Layer 2 of a small transformer language model trained on English Wikipedia (9 layers, counted from 0, width 128).
A neuron's activation on a vector x is ReLU(gate . x) times (in . x), where the dot is the dot product.

Input weights of the MLP neurons that the questions are about. A number n stands for n times 0.0033.
n4 gate: -2 10 -27 -5 -7 32 27 78 9 -4 -32 90 -7 34 56 -37 12 0 -48 18 13 9 -7 28 8 13 6 -20 -30 2 10 -22 -8 -19 -17 5 -19 -21 13 25 -30 -68 -7 -25 83 21 13 7 4 16 19 -43 42 4 22 -29 -12 -10 -41 21 23 16 -20 46 -79 50 -20 37 -31 -56 16 -16 31 15 41 34 13 -25 -14 40 -31 -17 56 53 -6 -31 59 32 19 43 13 61 22 30 -35 -2 -24 -23 -4 -17 21 3 -2 7 -33 6 -10 23 3 18 40 -16 77 17 -25 -31 -33 -23 50 -11 -5 18 26 37 -53 -9 -9 -11
n44 gate: -29 -19 11 -21 -16 -33 60 26 -19 -32 24 24 -22 30 66 -32 13 -63 -10 -10 38 -17 -23 32 14 16 -8 -47 12 0 -26 8 -24 9 -11 23 14 13 28 8 -12 -41 41 -92 1 18 8 -9 -23 9 -3 -4 -24 -23 -24 7 12 -11 9 6 -23 -1 -12 -3 33 19 -11 -40 -1 9 -37 -30 -12 30 19 22 10 -41 40 -11 -46 11 5 19 -5 21 -28 37 -19 -40 -28 -17 8 8 3 -6 -16 -49 12 24 -25 -21 -30 -44 -43 -38 2 -32 -25 45 21 15 9 -7 55 -22 14 6 -7 -20 9 2 44 -13 -3 14 -8 2
n94 gate: 39 35 16 4 -7 -32 -45 5 19 13 -15 1 1 -10 30 43 7 -7 -20 18 -30 -10 58 2 22 42 11 -14 33 -13 59 -32 61 36 -29 7 -31 -5 36 -36 25 -26 -53 3 16 -4 14 30 -2 -9 -5 -30 -4 13 -10 -38 -16 45 -55 8 46 -24 14 -43 3 -28 -17 -21 -24 -51 44 20 7 -26 48 28 -44 -21 29 2 -55 12 -33 31 -1 -22 -1 -22 82 -8 46 -5 -29 -30 -57 -55 10 33 -15 7 -26 6 -47 2 -28 -54 -19 -12 -5 -16 27 -2 15 -15 7 -21 -41 28 25 -8 -50 24 -18 5 -5 -54 -32 -79
n146 gate: 24 18 40 -47 -21 38 21 5 -6 14 26 -26 47 20 -12 41 5 6 21 -17 55 15 2 3 26 22 25 -6 -39 -20 -41 -50 30 23 13 -8 23 25 -8 32 15 -23 -3 15 23 -2 -10 -29 -9 -36 33 -24 -23 -90 0 -33 -19 -22 -16 12 5 -28 2 19 -36 -17 -14 -19 -19 8 15 -7 5 -5 14 19 24 22 39 -28 5 14 38 67 23 -10 51 21 38 -8 28 0 -2 30 -19 -25 32 -46 -29 -7 -33 13 -1 48 12 9 -13 20 -27 21 -38 -28 -2 8 38 -3 52 -30 19 28 48 1 22 -28 60 23 5 5
n197 gate: 11 21 22 -12 -32 18 11 7 38 22 -3 -30 -61 10 -3 -25 -74 -58 -3 -71 2 21 17 37 -22 -60 68 23 -16 23 7 -26 49 44 32 -28 44 20 26 12 -28 41 -60 -49 -19 -9 6 -35 -2 -34 -51 0 -39 60 3 -3 29 -11 4 -11 -10 11 26 -30 -9 -72 0 2 -48 20 -26 -9 30 13 42 -1 -6 -10 -21 47 -47 -59 -1 -13 -71 -19 -9 32 -46 43 24 5 -9 25 7 71 -37 -54 0 -17 63 30 -10 38 -7 -5 -13 33 7 28 13 -2 -22 6 -6 -16 -51 18 49 -18 -25 13 -32 -13 15 7 -17 29
n4 in: -9 17 3 -38 -62 -12 -30 31 -34 34 -56 5 -50 -14 -5 -6 -20 -12 11 26 6 44 -90 5 1 7 10 5 -18 -8 -24 15 32 32 -38 -16 -40 -24 6 60 -1 -6 -26 0 10 -16 -19 -33 -12 34 -13 0 -8 44 -7 -33 -53 34 -2 9 16 -8 33 -43 -10 -12 19 38 -29 -53 1 -45 7 -12 -34 -21 -27 13 10 -28 -54 6 31 -4 -33 44 20 22 22 -41 62 3 8 -17 71 -5 26 -9 -20 -7 -28 7 82 -29 -7 -21 -46 -26 6 -12 95 9 -43 9 -36 42 -10 44 49 -5 -14 -25 -19 9 35 -24 6 -4
n44 in: 32 15 -26 -18 -20 -37 -29 31 20 -13 -8 -18 7 -11 -11 -9 -1 23 -36 -1 -29 8 15 -30 24 18 -14 -11 25 -2 11 6 -64 15 1 20 2 13 -29 18 6 3 -31 24 20 -15 18 1 19 -23 -24 21 26 -2 46 2 -7 -29 -4 14 -15 2 21 -46 -47 3 25 -9 28 2 48 15 -38 -31 50 35 4 -9 -65 -18 -5 23 24 45 -34 -14 2 2 3 -53 30 -8 17 -20 -25 -10 6 24 8 -6 -10 42 -29 -3 -43 21 27 -30 8 9 54 9 91 -4 -64 53 22 22 31 -2 3 24 -48 19 48 12 23 -6
n94 in: -13 19 -11 -44 -5 20 85 24 -39 -29 33 0 -16 30 -39 20 -7 -56 6 -32 13 25 19 0 -30 -29 -49 16 -40 -17 14 -18 11 -39 -2 8 15 12 54 -18 -21 -13 -45 41 9 -21 -63 -19 13 -25 8 -60 8 -19 32 17 -26 36 17 25 54 18 -46 24 -4 -34 -66 67 4 54 -37 0 1 -1 4 -11 -15 -23 46 -6 64 -24 27 -16 5 -43 6 -1 -18 47 -55 22 -48 24 4 6 -14 31 -3 -6 -10 0 6 -18 -29 -57 12 0 -1 10 1 -31 18 -37 13 6 5 -53 -17 3 9 10 91 -17 -13 -32 23 31
n146 in: 27 16 48 2 -20 32 -12 1 9 -6 25 -30 43 62 -17 -36 -2 3 64 -1 -15 5 21 -3 20 43 -8 25 -46 1 -1 7 33 25 29 -27 -22 45 4 15 11 -3 -35 -2 49 25 1 16 -35 -21 -41 1 -5 -19 -29 -10 -38 -1 1 28 -25 -19 12 15 31 32 34 -16 -8 2 -8 8 33 -8 13 81 -14 35 5 37 -4 26 -16 -10 40 -5 -27 12 38 -13 41 -43 7 -18 -33 28 -14 -18 -20 30 -3 6 18 -31 0 8 -11 10 -55 -23 14 9 14 9 -1 -20 -4 12 -16 27 -17 -6 -28 1 0 -23 -50 19
n197 in: 5 -8 -9 -66 -28 5 14 36 0 22 36 22 -45 -47 -7 19 -1 -2 5 58 58 -33 46 0 -10 32 19 -70 11 -15 23 -25 -17 21 24 -16 53 -65 0 31 -34 10 -9 19 -8 -40 9 -62 12 -32 14 30 -13 -35 -8 22 -78 -20 -13 -9 -21 -22 -25 -47 23 -55 17 -45 -50 22 -14 -63 0 25 -1 -21 9 -14 40 -14 17 32 9 47 -42 -42 -51 4 42 -24 21 12 6 60 6 25 36 -47 3 -46 18 -4 -10 66 -13 7 -4 10 -44 -38 -24 16 52 15 -36 42 19 23 32 12 34 -28 27 -20 42 -43 -12 27

Each question shows a token from some text and the vector x that enters the MLP there. A number n stands for n times 0.05.

" D": -16 -14 -19 19 -4 -12 10 -19 5 0 2 -3 8 0 -17 -12 1 -15 17 24 -3 -2 5 -12 1 4 2 -7 -4 2 -23 2 -3 -3 -2 -5 -10 -7 4 -2 -18 16 10 6 7 -3 -11 5 44 -9 -7 -6 -13 -22 -6 -3 -20 -13 1 21 9 17 7 2 4 -4 11 -4 10 -15 9 -35 -14 -10 9 7 3 8 -12 0 41 -9 -1 11 -7 -5 2 14 1 -15 -9 -22 -7 3 2 -25 1 3 3 -1 -3 -5 -10 -6 13 8 -1 -1 -6 -15 2 6 10 -3 -3 -3 13 -2 -1 -7 -5 -4 7 -30 7 15 2 14
Which neuron lights up most? n146

" use": -4 4 -2 6 -12 12 -4 24 -2 -6 -14 -10 0 2 -29 6 6 0 16 5 13 -7 -9 -4 -13 -2 10 -6 12 6 1 15 -14 4 3 -9 0 -12 -16 6 21 30 8 22 -25 -13 4 2 -18 11 18 -10 2 -17 -20 -2 13 -8 -12 -7 -10 -5 -6 -1 -4 27 -2 -9 -5 8 -16 -12 -9 -4 10 18 9 25 -22 5 18 16 -21 -9 -19 5 -4 20 0 0 5 5 10 -16 -9 -16 4 30 0 20 -13 19 9 22 -19 20 35 -22 -7 -9 12 -16 -1 -4 2 -2 3 -1 -11 24 15 -24 -10 -17 7 -3 23 -1
Which neuron lights up most? n146

" a": -41 -10 0 -16 -10 -15 -11 -1 -13 -3 -2 4 15 -16 -10 -16 -3 -8 -15 15 7 26 -26 11 1 2 2 4 3 -3 4 6 9 -8 -30 1 -14 20 -1 -9 6 -11 1 12 0 -7 1 -7 36 3 -12 1 4 -4 -11 1 -8 3 -18 18 -1 -31 17 3 25 11 -27 -2 -15 5 -10 -8 19 18 -21 0 -3 13 13 7 19 10 -1 -7 21 -12 16 12 -5 13 -14 -3 -5 36 1 -20 5 6 0 9 7 -1 -19 6 -3 24 -1 -6 10 -6 7 -7 0 14 5 6 13 -6 11 25 14 6 9 -15 -11 8 18 3
Which neuron fires most, and how strongly? n4, at about 0.11

"iss": 17 11 -9 5 0 -12 -2 -16 26 8 23 4 1 5 -15 -9 -14 19 -39 -24 8 -22 42 -4 4 1 -9 -6 -16 -5 16 11 -6 12 -9 -6 -4 -14 -36 12 -34 -5 -3 -3 -29 0 15 -7 1 -24 12 -19 15 -6 5 6 13 6 4 5 -20 11 4 -17 19 32 -5 -4 4 5 -5 5 -12 17 13 16 2 49 -13 20 12 5 17 5 4 -9 -18 27 -9 -4 -20 3 -4 -13 24 -8 -20 6 15 17 18 21 10 0 0 14 13 -20 -4 9 -17 23 15 -3 -2 -4 -31 15 -15 14 19 -11 1 -24 -18 17 14 5
Which neuron lights up most? n197

" to": 0 -7 0 10 5 -3 11 -4 -14 5 3 3 6 -15 -6 -14 -8 9 4 -9 -10 -16 10 9 -6 4 0 -21 9 8 -17 -26 -9 6 -28 12 -23 -20 -17 -8 -12 2 -3 -22 -6 -22 0 0 7 1 12 3 -24 -15 8 2 11 2 -6 -9 8 -19 6 11 -9 18 24 11 0 12 -23 -10 -9 3 -9 -17 -8 -9 6 -5 9 16 -4 8 3 -1 11 7 -7 9 18 -9 -4 9 7 -5 -2 14 16 -14 -15 -1 8 -1 22 6 11 -3 1 17 14 -8 6 -10 -28 -6 -7 -10 3 4 -3 -4 5 4 0 11 17 10
Which two neurons fire most, strongest first? n4, n44

"u": -12 -7 -12 -29 -9 -1 13 -8 4 15 21 20 -2 8 18 -1 -1 -24 23 38 13 12 7 -13 17 -27 -1 21 22 -12 -13 -10 -2 6 -9 5 4 -1 -4 19 5 -8 7 10 -13 5 7 -24 1 7 5 -10 -1 -2 -2 -19 7 8 9 -4 0 36 -10 7 -12 -7 15 -5 8 1 -7 -15 18 -20 -10 -26 -17 36 7 -21 -31 10 10 14 11 -29 0 12 -7 12 4 -7 -6 -11 -10 3 -8 -12 -1 2 12 -44 19 -14 0 19 7 -15 36 -18 6 0 -4 19 5 13 -6 7 -6 -8 -58 -2 15 13 -4 15 -2 17
Which neuron lights up most? n4

" more": -9 -19 -6 -11 0 -16 25 -16 10 -10 -2 -10 -8 -10 -10 -4 -7 -8 11 20 20 -29 -3 3 2 -11 -13 4 0 13 -2 10 6 17 -13 3 -17 -7 -8 7 14 -13 17 3 -2 24 9 -17 8 -7 -8 6 8 -13 -21 -5 26 2 -14 29 0 -24 -22 4 -50 32 -16 -3 3 1 -14 -2 -8 29 -13 -9 4 19 -4 -9 16 8 0 -9 -5 5 34 17 0 -20 -3 19 4 21 -5 -4 2 14 -10 -2 -20 11 3 -14 -6 27 -3 -19 11 4 0 1 1 1 -10 16 -1 -13 -1 -9 -18 1 -6 -11 6 3 -9 25
Which neuron fires most, and how strongly? n4, at about 0.18

"==P": -12 -35 7 32 1 -15 18 -6 8 -6 -14 -48 25 10 17 -12 4 14 14 -23 4 -47 13 -3 -9 -5 1 -14 18 -7 -13 0 29 -11 5 -13 -1 30 8 -22 8 1 1 -12 5 13 -7 -9 16 4 2 16 7 -36 9 15 -9 -18 -7 22 -20 -1 -20 18 33 13 6 13 10 11 1 -9 8 4 -17 23 18 -28 -9 0 -15 4 9 2 8 29 -3 4 5 -16 -2 -4 15 27 -8 3 1 4 8 -2 5 0 15 17 -10 -5 8 15 -4 -36 1 17 7 -9 -10 17 -31 1 8 11 18 -55 -2 -35 -8 -26 -17 -20
Which neuron lights up most? n146

"end": -11 10 -24 8 2 -39 4 5 -6 7 15 12 1 19 1 2 -9 15 -6 23 -5 11 -2 -20 1 1 7 10 12 4 -7 -4 -11 7 17 3 2 -18 -28 18 7 24 1 5 18 -11 -11 6 -15 14 16 17 -11 -15 -3 -2 1 2 2 8 -8 6 -9 -6 -11 -11 -8 4 8 14 -9 4 13 -24 2 -8 11 12 -6 -25 -13 9 -12 19 -7 15 20 16 11 -3 10 32 17 1 2 -13 -6 7 -8 21 36 18 32 -10 -2 18 36 -12 32 -11 -13 2 3 -2 -8 -17 -13 -13 7 -6 6 -5 22 -5 -19 31 12 -3
Which neuron lights up most? n4

"ob": -12 -6 2 -14 0 17 8 -17 0 15 45 3 5 -7 -15 -7 -8 15 4 -17 13 -42 -2 -32 7 14 6 -1 -29 -3 16 9 -2 -4 -12 14 -6 -4 9 4 17 -18 -13 -35 10 10 8 6 -8 0 3 -24 19 -9 8 -10 -30 9 15 33 5 8 -6 5 28 -7 8 4 4 11 -8 -1 -25 -2 5 -5 -6 21 15 -3 15 5 -31 -4 7 35 -25 0 -15 1 -5 2 -31 21 -2 2 -5 15 7 -20 10 2 -5 15 6 25 6 -12 0 -4 12 19 -1 6 -18 -28 -38 14 0 -17 0 -18 -8 -42 5 22 9 -43
Which neuron lights up most? n94

"ient": -12 8 -14 -6 1 -22 23 -9 10 -3 3 -11 6 -8 -4 -7 1 6 17 38 16 -3 -13 2 -8 11 1 -6 30 7 -24 32 7 2 -12 18 -10 22 -7 8 -2 -21 9 -9 6 35 15 -23 -13 15 10 18 5 9 -8 -4 4 -16 21 -1 -16 -2 11 -5 -19 -14 20 -15 -4 8 -10 -12 -6 -11 -10 7 -6 51 -16 -3 3 3 -23 12 15 -6 -10 18 -3 -7 -8 15 -2 -11 8 1 24 -28 -3 18 -11 18 -20 6 -3 -3 22 -4 7 9 5 27 -5 -15 -39 7 12 0 -13 -3 14 -17 5 -18 1 27 14 12
Which neuron lights up most? n44

" States": 3 -17 1 5 2 -9 -7 -16 9 2 12 17 -9 -15 -20 -1 -5 0 38 -8 7 9 -11 1 -19 -19 10 6 30 7 13 7 3 -18 7 6 -12 -9 -13 -30 20 -11 -23 9 0 0 -1 -2 8 10 -3 -9 12 16 -19 -5 16 14 8 5 -23 -5 -15 -7 -5 -6 -7 8 17 -5 -21 -10 -6 -6 8 5 1 26 -31 -11 10 -8 -9 7 11 -30 18 1 -7 -16 0 2 -13 0 -9 -8 14 -5 -2 15 -33 -7 -15 -13 -8 -5 6 -17 -1 15 23 14 14 -3 15 9 0 0 -9 11 5 -27 -2 -22 6 9 7 -9
Which neuron lights up most? n94